Layer 6 of a small transformer language model trained on English Wikipedia (10 layers, counted from 0, width 96). Numbers have three digits each and are written without spaces.
In attention head 1, each number of a token's query is one row of weights dot the token's vector x plus its bias. The head spreads its attention over the tokens so far by the softmax of query dot key.

Query weights of the head. A number n stands for (n - 500) times 0.0012.
q0 (bias -0.537): 454872343504329547461537462417536551616391455485532747348424515530675532507577525543406447608400577565515319555701457422543450420413383625564307415580750460524429538377372400457416516452488408454579660557507338390608597785340364480444439511360669449552396536700544399774590509428430517463
q1 (bias -0.131): 458584384483518396627668502460631519478391403504434443444566601475627359607487694490430392515613563517494338539543407564372452471491468545426467485619565502646440544578430510553505370606504441495543641607516517429610615520374441434499496492343570532374485605528209393581515456494507477500
q2 (bias -0.578): 570499772449411504604421490519390552619400335399383711658389504579466693455522590370488619391355430582522626436466318390588504470540418478469525430471442407426464404680480534414520578555448433684509433464526515356280300590474514665548512333536633478376383503457483548571623583499557597562
q3 (bias -1.058): 423911803469338489529500564462393722637373387498409764474399492536511735454553550380392606597211687668576515531672435420435443367258441544320356507451636404516419494548574484414392550673347467545480543536281521388380449791540378509379607528340784368334369488581572297940578494510478505610
q4 (bias -0.880): 476769436506332409444400343440466650557421498478498520403531407396542538375551590544526619467440690436556495408403601412460360404469520537467473565384561696659329487461680284390362557507526502449608624571367594393520544570593571467403651642191651361543509556522532361842341414633601555625
q5 (bias 0.327): 424569451315406632490557638377514395482472326475477617567480671480508456565436410555429558558301472701671523617683484591451563464502396413578423552517435442479628482628529403593378439497369521345551526512439474500507480554489504469489368546385415567552377501691538398621635603399455557408
q6 (bias 0.088): 448570620494473462512364617488387666693441497479575534360434361583569520514630515507560595380432591498426611370332446522481541360475551612457497543391672397506414528471535595549511468550528434671429530526481369503467439678439357439490374492522560518503518498380446604560516559348465560685
q7 (bias 1.115): 737138358348845573417575406671457279397782716460582295647566420470402469727550557764526518495758110326079601510385474583684503646557475479624581540552327642235688474435241528546676510322834593637456367298695511857654366420490353469719239434765225716617693508226531744111444542536495685299
q8 (bias 0.118): 201439608578424611593477686444451493536477530280478680437395594356426535434567305473466354297747584547586399279429590748400331259561344507455379566597377477430330688534628472536564504471546463564673521424505683546557515444461643436561454422573548360521557383513521433638647514596549633410
q9 (bias 0.052): 463495558617354649413412373585552570358481483355305567619587500399561407601517531578528637413415595678779510440549463572542387458539579545406657420521627562539556437695404527449630588654470453544415600485573596279412555513432541525716258403700425433588430419401488496434439226460486557580
q10 (bias -0.140): 737405621360544530505342525538573769669471506310646471532484592555497315527514559609415378473411496776500501523510377548455733440396508542468383705444287142700464530373506346450423352427443498484520527576513501557571532654417413342487465416588439341538519638582705236406520578588570477491
q11 (bias -0.076): 618669457325486499365500379504745512510391440593401565379592487265279668493534494562460550531564669510659358518429605493408262489615315545561461555278677419670680289451695491458373564444597665492424573364490567499489576397342736380557315655523680411350479611442474499577511476576471625341
q12 (bias 0.064): 371566367432374346595491646549477695631412523293465503428349353614554489595617587538479482371399623480733527493259554592479711473426606232507495519354504598529672574353656715590656429745305490476687467660435464547490337310634584468530623776573436609586612254441397497618489604398332551560
q13 (bias 0.065): 441479686561499441357456440510578455495514413245661660624417624519403272369714802513423366517400462385589509357326415670461516512510516343477519526748480522572628201339464379468536363451521610415685583451544386686448619694459459558462439601396617489391531563404531473457400544432358543569
q14 (bias 0.015): 573316423408477382585419605649352567549496385195480567343462580631608562445679466311441476631484488534396384408587381457253575692501777480587594668463718424639429590461490484476573688573327664259509440287468574631335539833237430551361509411594294489516652439374438602563659594360526558427
q15 (bias 0.229): 569461688652366518743426441442568562548437557335585448519516390345510403495468333403367684614487375265497747196542511355547583448673477606426564529365621430470728620444580624577334256391539326530552704554358287454631446326493527783476246212582380504583476595506474675521423608487309414546
q16 (bias -0.165): 513583355507432547456525524409577655496604434534391410311493613373544642507465465493849307490332577517472647508460463571421648334569485484492470457400650472600517677694427339573592383693439376503443488296599375453710442598578534614548594713528532544676342471290494342329619345368338559666
q17 (bias -0.138): 606282404305470579711602563711321470339323521471350520532399606647407541594419442338425447335690324351255653458385497478430689413648321416503369561576473709351438421624631542423402513619555488410462344582499422336507674567303671626337529711371465634524484577669545598259312531578493465625
q18 (bias -0.014): 500479608519540478540504426343581626140662479542491388434340460580434604578627439492550462522443512556366530438425793573575335722586590369553408610531451280443464450507473466505326670690582469564389712421376391568380411447539428433714447358392573471372506583671552600374492433558581395399
q19 (bias -0.044): 325412431497540754581515534445622558505395457356494569558531380390547512622526570711696631614461507496607652467605568485291445519367450478408548357635517319508459426677651592460555584616531600312502349759397654325398373599412160360569412504609621432471573670343368457403516701492238457565
q20 (bias 0.048): 343572432629606386632471566420549700646420446254436438416631339550525404786427491394505451541367543570562634608480512504404355288686578364378625404273608733419403539398676556516551350393634595569278423646430475576547566527499732554563521426275500586413400490405610397640543323372473462353
q21 (bias 0.064): 443482606447303469290637425521520678395414451632512358378556396508541607625545514541420563368585806542537526451452588608429542515261667503527713628777339440446650652597348112570557543530498518558451277565517272427478508558412527726434386575559447348489775431419609517653488628471420434544
q22 (bias 0.169): 465607517483408408374301721382692567467388520419370437543302407674600464541447546568663455610591595428556499554515421732588653545582407464541474521559721594564368477377388574549501479375516200446399414571400536336441518651412412402440399399528591495674611531514431499618548560579424521465
q23 (bias -0.003): 422400367527359478464425376616528572526534447597523359612769700524528721547667614604372451436559532437499531471522652330348429526285499367511509487573600450480448451400305601419391402728248328420464521625452699526695533581552458644561458533402659666597577627657434380477426476554532551475
q24 (bias -0.111): 416545528454537454595474547523613355603321463454352564594682544364434499556421374343669542508427486481656451411449437233509637576445582664388481584544263538566386556530409223415568441492481599692442680518373431451617548636527597506424539572463387611501412335496502640517594624256388546474
q25 (bias -0.060): 460575348390635689292551547404405495366357474520531447405577530422324489496464548579532621635753312498480350444530481267342601483638514557312509601620571723612352327542367701536462678529424392653459447573584428684603410350630628531645300337460472533374412331460560725375552448714378558473
q26 (bias -0.077): 579549551514512550438545554444583348485671568455318683644251486548614570843392545615421418527463425368468284584486471460243492470455468391381383510640571361383408464140994506455526545405335654505377517636365381449515395587448480651673463544498465388626568593546421407680570305481616464410
q27 (bias 0.076): 628289476577500592503389457401501422496478412515520473639558483404703719498417486424360447491337454496518418456593386514508320505661394650332483475483462524341751502343396674525534753332344523615455484334302714557446653586644459521556553768695551213257349558715541407451492600326408573642
q28 (bias 0.030): 563323536546459385596694526438380479385505556559337491731540511433456406383565594548638535586452492526407501459437463319384435450376417545559338617548470545674620343354625414543628489546683439432723416492779354502481646357363688393438567460425417618479208765604485589597744592621466512406
q29 (bias 0.108): 450636467460509639376479343568373565449216496390470480667623737479392816556722344602685503507312640511591501470419458565582566437447500528451439381718461317407505359268633603612673574423367492474461514460512658656641507483378517271609563370610349583566510307423508530482482611374637449537
q30 (bias -0.046): 542505415746452490605694536343632560623592586550332409607577656280571399600526443364328631443520422567495236476432324749359681477575386297701527486540407482590472556618345532442624455589680493525371311552580361612632406581498301342610398518418404550568372522565380547539111579518719433545
q31 (bias 0.085): 457479440554289492314550330582499496484268328392664632441539515486472302687404526468732423563594415602515484608508345429503384407602619651771621633663205568444465408489597543709493533372600471521377647291342568484622309523580585373487314733502548456504357468644369623422534469464475698378

Each question shows a short text with each token's key, already scaled and adjusted for position as the last token sees it. A number n stands for (n - 500) times 0.011.

Then comes the last token's vector x. A number n stands for (n - 500) times 0.011.

0 "ann": 452541258438378697929443487534485484503549506528485575507489446523467498485480509498502489472462
1 "ual ": 467488284394358655873472487508526481518523510487496511505508474487498498505495519511483503469496
2 "Mar": 503426272405341687895433483481488457489540530480458549522470492473462530500510529503498504475465
3 "qu": 542453297337403663872446525530489517504529525500533546485500475509445517495499496488523494483483
4 "is ": 531520313295355663890432500513512490512526530481511511508505480504492493518501520512499509474491
5 "Wh": 521576339298355650892434502507502452510521557468462533524486450506490514513511512505472470472487
6 "o": 453544341296351670906427492498462488519525549498497518506493482486457483479494520493488501447490
7 "'": 444524397296359660896451479513516471503539495527505537512485446499462519513507497514486509489510
8 "s ": 491485418282362656853480493520526489529534518494499507508503472493499503498484526499475525459503
x: 501405488397345446755507497521737470453531502465448513495826272521466504500542519656645419450559486424398484530688472536522546486482491441438485535435515509425550516314203528578506615430526566510491520413552319544563635537528409523526524445499530511565665441471417591525518515512519482331
To which token does the last token give the most attention? 5 "Wh"

0 "(": 484516259421356688910471495501512494514525515500498507519517467500499498498480528499486509459479
1 "th": 437471262422370680909444490496492487499497513529468521502489444536490467513496556492510499467488
2 "ir": 494460310390351680848438466488474504503514519509470559553523476483486484495495579505491517462504
3 "d": 526473319358382654855446480506519512515541533538461559545455467483469481508494558493511491484457
4 ") ": 536522283332350684915455483501521484509520523498516511517500468506486508501488518497484502462470
5 "County ": 499555316266331662933418480490514493515530537491502515500533496510492485508491520498477504487465
6 "Cour": 464551340328373678861465501494514478477506546488482523489533500498439489512511519493510498492483
7 "th": 446496359300348670891435496496514483507510528535507545494489476525491480520477524506512485497479
8 "ouse ": 478449396236331667907431475499522491515537543483508510508511489491492488502505524507488497483458
x: 494526497329402501702565486496694456508584525464523481482833373449579398649590407683654360486590530434403552574635432551576426496308475411458535478526456476468497488246252560628596462366414676580469402345491413469506553407534530446507420405576503633527641526511405581472590480474614510447
To which token does the last token give the most attention? 5 "County "

0 "ouse ": 461528247429352681891465484503528488514530526486510521508514477491495491494499518495496507474456
1 "1": 464437215400347728925406479491521483508500537476506525509517447479497490487499516507501526483465
2 ", ": 496471263379356689898466497497522490512519509502522510513516478493492498505471520510483503457480
3 "and ": 529487287352352671899458484496521498519518515504515505517509479492489496498467533507485510454495
4 "B": 557532312332334680894421489507492475503524539501478504520504443478487480495479518521476499484496
5 "ret": 510555331328397687842466485489489472479487538477483538532518469503468465514495512492488513492478
6 "ton ": 466532362267342644876431488502529471503526546491506522498500489491483494513503526507493508496475
7 "H": 458477398304324643877433492507491474514529526515476503517498482486475504518474534522485492506492
8 "all": 491443402272390653874451481479508489505553531512505538512515490480481475507467513510497479483478
x: 568465504414406433706648528731726512389518349610445365410579424332392427562601370658472351347344343513454562583755292536609627608566470351536619232493410429495479383412484425725525413428531556590433472485480490492610498489519560501420518589520400663499684593490419640522602517432559506293
To which token does the last token give the most attention? 6 "ton "

0 "ast": 445538271404371671902440476522512467496514517511503531527489476501475476507472514530486475477486
1 "er ": 465483280404354661865471477505522486511522507492507506500507476506498500501487519502485492468485
2 "(": 489479279381357686905477498499514488517521512496498505511512469500500502498481520501488504459478
3 "October ": 559477266318341700926419500491514487498528500517500520527527490486498491504497512525460513468454
4 "14": 553555278344331710960429527474515509528522506497513519496519483465504465495493541520502499472474
5 ", ": 501534328292358699904455509482520495520520509507501498509516467486496496491472530505467496448482
6 "193": 450547313286343710951439488495518510499548497495494511515518464464498500493511519539472493470459
7 "8 ": 450465362245323722941419486481532501495539535471487493529530466494487519513505543489497495467482
8 "– ": 510462373244352728928443474501525498505521544492496483509516453478477518501468539520494512466482
x: 452432576377415534688545408502648443489428503413442579421730383354392427585657475748575319406575473560357423668643518670575515393516475440394545616491422452422453593402276654650472488570511586532463557371490248493489607450563468445496373572448470667553646592466451647484567532438379703319
To which token does the last token give the most attention? 5 ", "

0 "g ": 464520267424356671878470495502532481520527502489504505505505482503500506503490523506485502473483
1 "University ": 457468279371342660886447478494519481508519534496502474511516494490493479497480508513480481472467
2 "and ": 498479294368355669883472488489526484526521531502499497506509488495489491493460527508496497458489
3 "led ": 532470287337358703911455479506514488510546530482491498526490463499499501496483515492505520461484
4 "its ": 513506322354357669869489496512525495522534521485507517519503468491508495501473516500479524455491
5 "team ": 514557302326336666896463489493521465503530515455505503494495479494491494496483543510480509465477
6 "to ": 495517336328348661878483507506509474516515526495506506514487469497498498489462519497498507466491
7 "a ": 480495378305352660853484494502531488512525525498497495503510473486509487477461531493481520466488
8 "25": 511439342252322691951421497484515475518511506468508529490522458469510491509498551502487507473478
x: 538519636345482499643416513448589510527551620378569381606672374400337611515522531681596364331432504499406613763619462634536518658507349413377639755420322332477495492349433443582390364464497705665421396537549417580519603364373432487567464517551465649724666465413386617293542450609387493304
Which token does the last token look at most, and with what share of its attention? 7 "a ", with about 90%

0 "Cor": 458508245411371675905414491520495496489554527498503556502478460510455499511490503497504491505475
1 "ps ": 462484264383353671892450490504521492505530516491521507508514480505476506503495505505493506475474
2 "(": 489477272384355685911471496499507492517523517498503506511510471501492507499482525501490508458481
3 "W": 553475287331336677897402499507504485507539561487467525509505460483496495475477531497496524495483
4 "R": 534529334328376677887448506496497510511556543486488519515531443513463487492490519488472493488496
5 "C": 489556363296362654889425529505505495501550536469498509509511470503463509495465517522493504495495
6 "), ": 480527324301349685899468487498523488520531533492516507504504477502483514505476519508489508460491
7 "an ": 466486380293332661882456478507521484512533543505491508504497467501506509473467521490472532485491
8 "organ": 456417349259346696946429489508477463477543548462510547507501447496493516463520539460504478465481
x: 528513663438282306568547403487496441592621477354553385553538488354411367591640345707747641368402459546518575721633464556607392448441338443604529503476387453548727409385408540848444524404390600626518368490397464550544533527501534554647504573486546588756638414299315476337563413559472418331
Which token does the last token look at most, and with what share of its attention? 7 "an ", with about 60%

0 "ver": 445548225433387693905431474534493478495513517505489557514457466475475499499510512462486486481485
1 "town ": 457479259383354674896459483510523486516520530487507528505517486503501493512502507504474493480464
2 "(": 490478278373357688905471493498519494517527529500494505511516474498497499494488527501486512465474
3 "201": 577485258342338705950425483506521492488520532481494514516531485455511505500500520548469502478469
4 "0": 535540307333326683902418496468545505499523539505488532506531472476511495508493539525511516472497
5 ") ": 502540317301345684922454478495534491505529531503516512506518478505489508499485518509490499473474
6 "and ": 473512352293341670903458483503527500526521542512499498514515480497492496498466538512488500455494
7 "N": 453473365277346652904430488506508489513548551484472539517498485494484491481509530516502523483477
8 "ob": 471431420286378672841452482512478485488541523467507515545502472511457498478508493503481526478495
x: 439369604409358334486644649761676352503589394550434574406530475569576577580548435491512552265427532422491514439656389623662400572513259536451641462507238447421670526392463626602609606481430476644493250406837374464553686541512552497588516437453416623546585599299349454342470399571532525370
To which token does the last token give the most attention? 7 "N"

0 "as ": 477515273441353673884481496500525484511523516498504500520504476515491500499475509509489499453498
1 "being ": 476502263420352667894477492504519478515523531486499514522501476496497493499484521497499509453500
2 "in ": 484478290407365669867496489510513483522516499504513517529506474512495497505483508495489513471488
3 "char": 588449302380376696934467490481487474491529493477487505527499442468480482500512530524486478492484
4 "ge ": 545515285335339682896453494502531490512523519496497509512514484485487494493487530496480505465475
5 "of ": 514518315347347672878484499513522489528514508497503516527508477505491498500475527501497516463492
6 "the ": 487521350325349666871483495498531483516515513498507518509507468492493488495478531494490513458498
7 "construc": 437491350315371702911482470505477492459521538458493512505518470470474472532490523522508515476467
8 "tion": 469454384256372690913457471532520456493508521486515534514528472466493481500493510512490469474500
x: 627591631354283429608542640517458305639407446414450443493639424458363413552653398759535447399526503546371596684722286477522503461369462493474497725473386325414708563343449375713489533383341560620489458439619463613603555448352379525598491567677385534760546562484391660467549347492491544411
To which token does the last token give the most attention? 6 "the "

0 "th": 459545281437382647883460488517501493504506500521488543527480449543476477521481535505495474485484
1 "ouse ": 456484263394351672889458484506528490519527525486506524514514480496494494500498518498492500478462
2 "for ": 487481283403363675889490495510523485521517510503505517526506471500490498498475516501502504471491
3 "Wh": 563447290343348658889428500505501454506514557470458537529481445502496505509513520504469480473483
4 "at": 558503328339377682892459489486479466525510504497492511550484470494459472525488516506484520486503
5 "c": 479567381333385636851460516508485474478504522484503524512480455497462495510481545545483483493494
6 "om ": 465527371269354653883443499516521489503528557489507522509502477493482497512502522512479509487485
7 "County": 438481334292352654892448489500500465509536529470494531498506488467486478508493519486514480462474
8 ". ": 480485400277350659904478496503525488524509528516501513508499463502499494507470506507496505463481
x: 561581635400280457795490518507552503388418546384521533568712316413433457500589498629610404423524563482427550620578421572522505528533505479428449506461460455368489475276213630529483541535518503623449500378570381468420471444450453491511557505525564594556615515508477565487678567620569571296
To which token does the last token give the most attention? 8 ". "

0 ") ": 460518231434357687912460493501520490505509512496528505517503472506488510499487511499484503462468
1 "was ": 484500259408350669908474500511514486520514527489510507524498470495498488502482512505497503449498
2 "an ": 492481295386337678883472488510524485517532520505488510516508472499516499479471517487474523466484
3 "Americ": 563453299345347682905435504503499470483545515457473521540521502483493484507489497536527512443483
4 "an": 560531309337365637880436471497504457491519527494504537500508492482477489483475538505511487486488
5 "-": 500532357306326662897444473488523475507516521498502500513517470497486498510466507519490515457491
6 "Canad": 434549367274347680910423480509505482486562510465481510518533508488483509514509509530524498459482
7 "ian ": 458485377266334667908448474500519481508527521489506516492523479495493504498485517507474494470485
8 "prof": 476442389296358699888456486478488499477503561493468504495502447482454484507513517512509508499498
x: 488576692487257526542588674541460330329601555277552452516498484457465477637713435644542453314557596538413366616634584732665463485427434455579522547464492498544659417261489409602448580391302602490508364169543531577471481450558541619547501432623399556673719533349520580357519457462492436247
Which token does the last token look at most, and with what share of its attention? 2 "an ", with about 60%

0 "aw": 443541241444363690928439512518521459501501495514503552536496458475454509502514544509504477485468
1 ").": 460489238400379687902442474493524490502537559494496540514477472504481501527480503501508519458487
2 "\n\n": 483482294377341679903473499500526478515514521512499517521505467507495493506476506499493517455486
3 "===": 519466308361324699898459491512501493514513532504507500516502473508506503510501516514495547464477
4 "Sc": 546531327344364686875458502527503463481510537510484481536504445477471487537509514503473541478506
5 "re": 506554347334364657869448499503513475505521508492522545562475438488479491492497511507472476476517
6 "en": 470552344303353678892436487532487470510513506487510539503502495493457471489506550487507506452518
7 "play": 427495356282336712939435508505527462475552506468505525512506478477476494497485499511479484480483
8 "s": 483457399278361654891447492500496480502507536524500525493493477502479477507493521500490491447510
x: 545583525450223497716504675389555461416562528517539469262593536264552405419881436573540450497498491473355572655763307546534529458497375421565463603479294505344683519320472477685511426428390595587581469418562524527508469552369440532633397421575499622683596521504310676485413519536442394405
To which token does the last token give the most attention? 3 "==="

0 "S": 468514304409377646874451480517496513507552508516491528506509452518463494509482515494490493487495
1 "ask": 450476287394388657895453496506530518497532550509485544537489469519471491503474513497508461472479
2 "at": 475449312362384688920465476501478471533529495512516520543485468490460480522486512514487492487491
3 "ch": 532450339384375668868469480530489487491522521515499527499492457527471493506477516521496450461512
4 "ew": 563512341324392667913458480494518474514529547525502540513502463474450503501480514498503481485492
5 "an ": 512540326309348656894454481513520479511523518496505520514508473502496507505485519499488488481478
6 "R": 454517365290366681917447503508494496512538531495495511507515459509459495480487514497475486483474
7 "ough": 441494359273348671902421502474513486514521506519493530537529492474492473510483510463500496508464
8 "rid": 487436349249343681960414484501500459508528517522495539505483447478466480519518534463516481473455
x: 537426610358276629672528486607553477467508508486604485462553428363551443646769334680540446447333357302477374671719509453482480497563372255487579563536478484351477509376531589672464376432457622650444339491537485469371512333527472492612612408678464582712620496613151564490570518542417720475
To which token does the last token give the most attention? 7 "ough"

0 "200": 423508273418357680920452487510541497481520477494529514511523488461501517508491500555477460457501
1 "6": 470463274384358690940447491492534509489532537504501527500525453453496487521486518517479477460499
2 "), ": 490473271393352686895480497500531485520525516501517511508508477503492505504474511509490500460483
3 "K": 551463296356327676908417490497499475504529556500486523498483468519476495507479514495487510468504
4 "ro": 533529328321364676899432501483480489496532537495508528518502458538447488512489495481474493480488
5 "k": 505532356313364688891440507514498469499525563502514550526493479515472486535476500497506505490498
6 "od": 467534371276363687884429482507491467512518542511524527520513468490445475505479507503486490479477
7 "il ": 458469387229339678914408478493502484503542543501512511509515486500492490517492507508488504489478
8 "L": 508437391276335684883413496503485497500533545501489519498518484486481512478478513515498488477496
x: 579392495409498460699595566637670483441549455405488497325650440450352541585652391655552372415410555509455462633762541499505633563505437523549525539472281468334603468446418647497426412417439646592533345351592478379580624403465525431539327569636389558713639390249543682375539625522568338321
To which token does the last token give the most attention? 7 "il "

0 "Ch": 451527292400385665874444470515477488496555557501477501500497469539462503518470491537473459482491
1 "uck": 433480257384381700904436493498520464497517551506506542511490480472455480519479479491495471505475
2 "an": 484434267379360679929433477526506465498508517516490545506507475500460489494482538508494471480472
3 "ut ": 531472303340358661883458478503530480521519511501496506505511470507491498498486509505480493484470
4 "s": 550538285352388674901454468496483496497490524510495521492462437496478491515526539472477506455499
5 "and": 522544304343367704913459467529514495510524542512472552517506451504489474504492551469498498488466
6 "st": 469529351323369675863449475520522497498519491497499536537443482500454469495467530531481484482487
7 "one": 426468347285375652928448477514521483500509496495510545525489463506487482512523528491503475473485
8 ".": 488463369274357677905449480494537480513521535497491535493478448492490490530479518503498510465498
x: 617543618524409567747537562492536556445410466450525409525707354379524494611582503608525292477468650344412578578745365506436543530494379352440465593496344434406579527198372584544452436632435609597478458373566461521475538362492386484557475545574589468716752396527422541466584551600390478329
To which token does the last token give the most attention? 3 "ut "

0 "the ": 482516282429359670871480494498527479517512509500507518511505470495492487500477527494495510464498
1 "coun": 436468264380398681916469484505494459483500555489480540545523478470470498509511509505475503490455
2 "ty ": 494450268365349658904451491487530477513525520479499510501502484499485489500486542510494503477480
3 "mov": 593445271375383716916446485497492484447535557457482524476483448514454530531501525498512484452484
4 "ed ": 541503284341348674894454497497507481517516528491498503517505477502485490508472525494494518466483
5 "into ": 518525308340355666875478494499510496526509527495506522531498479506488496512471512489492520467492
6 "the ": 485524345326348665866480495493530488516510520500507518509507473493490488495478533493494515458498
7 "new ": 456496359291341663895462480493518500511527534479497509501504477489483486509488529505483519468497
8 "cour": 460440384314373663867483506489512480480493525476495518498526505489452501526517528505520500500483
x: 531715723349444580574428447565483372484647358356670493409623297538531575590734274619485568380457494626304471496557511552622499443610428584523539553516355463532573404417471426622483386358375598507734404430508484676531490226352328503695570514453448554646687544455360582380596540447486472348
To which token does the last token give the most attention? 7 "new "

0 "four ": 453515243421348676907451483494531487514514508486511497520503475494482504503492531484486495476477
1 "d": 447449256425376674882437479484517504503506538536469535518456487447478496492493554510511493499460
2 "oc": 506444294408368660839450507532483500515500526516515526525504489472480515508519516504500530473521
3 "um": 540464277347372671914431487530488493498544540490539538532486453478483500478510539496536499446495
4 "ent": 556508307323375670871425474521495481504514517488495542528497472494484489505500538487504500486489
5 "ary ": 504542332317347654883455480492518491505516533490487509510496473491501499512480527501480504468495
6 "film": 426561305316360718952455494501529483480536518464486499521482466473486493504503530514490484479489
7 "s": 455486355281369670906444477508503487497514541525503522507473459495486477510503537496486479448511
8 ": ": 484467368292323686899464482507522474518527512501508507505507467502500510497479514504500500465493
x: 555526580395345543767539549403663471462386600416479598546781277392431506532604460691674489463542534502438478615645388566543506465490452458390483506449456500384451546346229611637484543510541616558530413406554329440431517379588482533457479520480488540524605416460441605521586519570496430351
To which token does the last token give the most attention? 8 ": "

0 "ack": 446555249439382672901454490509531464486511509488496531530476462477464490478510515493501471464475
1 "son": 429477258403350705920434474518515479491543531495494551502499492493471497511516523501492470475479
2 ", ": 488476275394356679884481499497522481520520511501511511512511474496495498502473516504487500461483
3 "and ": 526483295356350666893464488495524488522519521499503504521504476498489497500466531504490506455492
4 "also ": 535523304332334672889439486478519505509516554481499503509474492506480501502475542503504512478492
5 "played ": 517544308288335693935442505506526475504524517484505495520494463515475508493472508493485510472471
6 "def": 444563308319358689882436491479477478478494515489460535497499470458464518518477550481492515497468
7 "en": 435493338292365707911446466529483489498509520495526535480508456475466459509527540483517492470496
8 "sive ": 487448373256331664895439480504516472505509515479495514504509472489496506511479518495474517467484
x: 515483510342468580749549542378772375457539468432507516445900355460383498544574436604635526425582512478375491547576482537553461580388431403407508492445447462449556515300231553603556447499503611478579416435568449572553570410514397461569516418454470594590611486497400579498551436555510574360
Which token does the last token look at most, and with what share of its attention? 5 "played ", with about 40%

0 "of ": 484519270443358675876482496514518490525516508496503519524507470508492500503475528503498517464499
1 "li": 452459263402380709905439479503471505518507518523471519506483446500475485507519548503482520497473
2 "me": 510448300397396646819451518524518518502529559472516550536458471520462479501499511501517488473517
3 ". ": 509477303351357667907475497508519490525511527514501514516496462504498496510473510504494510462483
4 "A ": 531519314336351676896468484502528480509527528501504497515509456503501494486475519480488524473480
5 "second ": 510552330304346663920452479500521480489526512469493486508503455525490499516489515499478503456505
6 "ship": 461555322303365673928454497484529475508541538486513539496463459469472489517489517503508472471489
7 ", ": 478509359285355673893477505493523483523514522506507506514505470495490493502467522506484505460483
8 "the ": 491478400283347658880473492494533490515517518502506516508512466501490487496472532492489514461498
x: 572382576398377460737481559523720452452493529436545534549796299435489515497562358621615509519520456424360509524589484549596569545546483416505491581446459449494608470281178520526446502405517514542461420410580337516496632494494460577529526456444520488567628506490465683485578531550463543298
To which token does the last token give the most attention? 7 ", "

0 "at ": 472519261453355678877480493502518488519507509504516505505504473496489491498469525503504508474485
1 "was ": 480501259420352668895475500505514476518515527487501505514496468486498490501488520500501504450502
2 "then ": 484477276372347669893456485494518485512515526493491511523503470509497484491481529502495505462492
3 "the ": 507483308366352675877482494501532482519518517503503519509511467498495484498477528488491513457495
4 "town ": 540504298327345672892462487501517481523527527489499522504510489508502489521492505492481502479470
5 "of ": 508520322325345684884473491514524488531521522497506519526508474514491498503472526505503521472486
6 "Wh": 451559346287348647882429506509500456513520558469458537529481455507492507511511517498472483477485
7 "at": 446504377291380684892460491487478466529511504497493510551485476492457472522488517505482516487501
8 "com": 485413378268369673895421469514487534483541520466514511530476472504453507500482506481520469481508
x: 486497561525449392711526546595548470503492466407457579288516466387638468686660360566611419393440398383409535559562423312598473551355303492567586488536408316476525464300420748608620540405468617641518349454699448435614610368588537614500517539466440617718553655384348648467625421452305581332
Which token does the last token look at most, and with what share of its attention? 5 "of ", with about 50%

0 "Ale": 449517276439376688868433515538463496531524548479463553499475467528462522501524495495477500503485
1 "x": 454492293419358688883442487525472490487548519527498543505510453479469504500476500494503514458493
2 "and": 470459283371373702915438491528512475498543546526479562495522449507468486499487512477517499484489
3 "er ": 531474304354348669876460478511523488511529510494502506495507471508496508504493516500490496469492
4 "(": 524498301346356685905478499500514487517523511496497506510509469500499504496482520498489503460480
5 "a ": 496527346316353679874469475509529484507528544508478498509511456495501490478472541487480520473490
6 "pr": 458551335322361679888447504497461503508519531521483525513466428491458514492512514503509521458456
7 "omin": 415475327286354706935414496528444506494497510471504528509508475470462491492544528507532496451511
8 "ent ": 490453378267341671889448477495510490514523512483475507497502471496500504510480529489476498457493
x: 458466484373409563724579486366739480479553543414474498541870350444424480581631436672596411392606470456444457492633437538526495548490422444420504547459481491415569460252195516575517454512492617474516479383481465491554539457561432564562488501515498640589564495487503550528599385613457557334
To which token does the last token give the most attention? 4 "("

0 "ers ": 474522253439350669873466496508516489514520499495514501510505485507488496502487521505488500461487
1 "Associ": 434461243427316718875406489505513483470541540497494521514517495482460483479508517505515491469453
2 "ation": 499451282363371678876440482518526489512494522490508523521508509461474479520512499499517480471500
3 ", ": 515477287365352673887476498490523483519519513502520506511510484490491497503473514511489500462488
4 "American ": 547524314315334669902439480500523486493531532477500511502513488495497507494486516507480512482491
5 "Sc": 497553332326363700900458493526510449474519536515479484526496453467463489538505518498484513485492
6 "re": 458527370319365661865449497496517476503514505500525541555469439496479497490491506512477462485511
7 "en": 442492373279355693900429477530487476503510505495516534499494494492458479487512552489513489455510
8 "writ": 473455361263382739887449509527503507490538510465499529526504474503464483512496471516470486470486
x: 369566417350538515558631482664421405393502455436517529387685299512392455688734390557627529302460593646383421661747268426535539494483403301581520462395462393590630578373429621644514649318352545549454354419585510561646599536572540545487512403587433602637660665529436526454551392547310354351
Which two tokens does the last token look at most, in order? 4 "American ", 3 ", "

0 "8": 449503244410369681927434491509532518499522527500518539527519464486463493501488534526486498484460
1 ". ": 476503277392362669907475498507519491525511525513501515518497464506496495507473508505493509464482
2 "The ": 494473301387353669881479492500527487517519514504504513513508467499492489498478528498492517467495
3 "D": 558466305360353650870434482512509489505526528519475507501501482452488487489481526497501486482488
4 "ail": 561530290349336681896425474487507467489522519501523537504513491488442509524464517476503489481498
5 "y ": 499544357275345658883425483506509481514528537511510511499516481489503486528498521509495494489491
6 "Al": 462528340311355669902439514478457486510538519525509520510485475474447486482508533505505500476489
7 "t": 466498382306367682830452511515487494514528505485495546502512503477501494531464483494468515504508
8 "a ": 498461415249343651877428478510510481510530542495512506494505461498488494514482533503498505499492
x: 550456441430507470750552513519792403438450597491571571380759477481626428548549373608615289503588465451475513513630407564566382559454484436432499448530442525469496510186303602647530540406443659491412373475494393564474581428495394441540460562516545555569650489446327635391521526561563528309
To which token does the last token give the most attention? 5 "y "

0 "5 ": 443495242414356686908445496489536500504512486488513491535521482483490509506490534494485484469469
1 "c": 452434281425393695904472524502488496489520514481513513508500458484452514500479567534496509505464
2 "m": 506452287382371650864435513498497552514529537484502573525488483485463533487474533497493537500492
3 "), ": 516477281372353678888480498501528486521523513500519509512507478504490504505474515507489502458484
4 "he ": 526500301327345660887457494496517466523509551495532503508498463508475499487471518483467495487495
5 "was ": 510512311312346673910465491509511480518520540485501503508491467494497486501480520496500500454497
6 "ign": 443566308296382690910446484507523472464516533468487551515512452480473502497505509505533490471488
7 "or": 442480357301372669868451446512488487480533518476517579534489490493492482499511540503515481454486
8 "ed ": 481468372261329681899446484527514478505518516493487499521502467492490490507477535501479504454489
x: 416457594308478493706614494388664412430440477398421538506733363507438552564559513634531459354587518457392622665648385525474454505404443475447546556433485522421681522219185623568570461528520629460566447453554427486531551430536378492532495465457495611641631576465389526501545500600500592374
Which two tokens does the last token look at most, in order? 5 "was ", 8 "ed "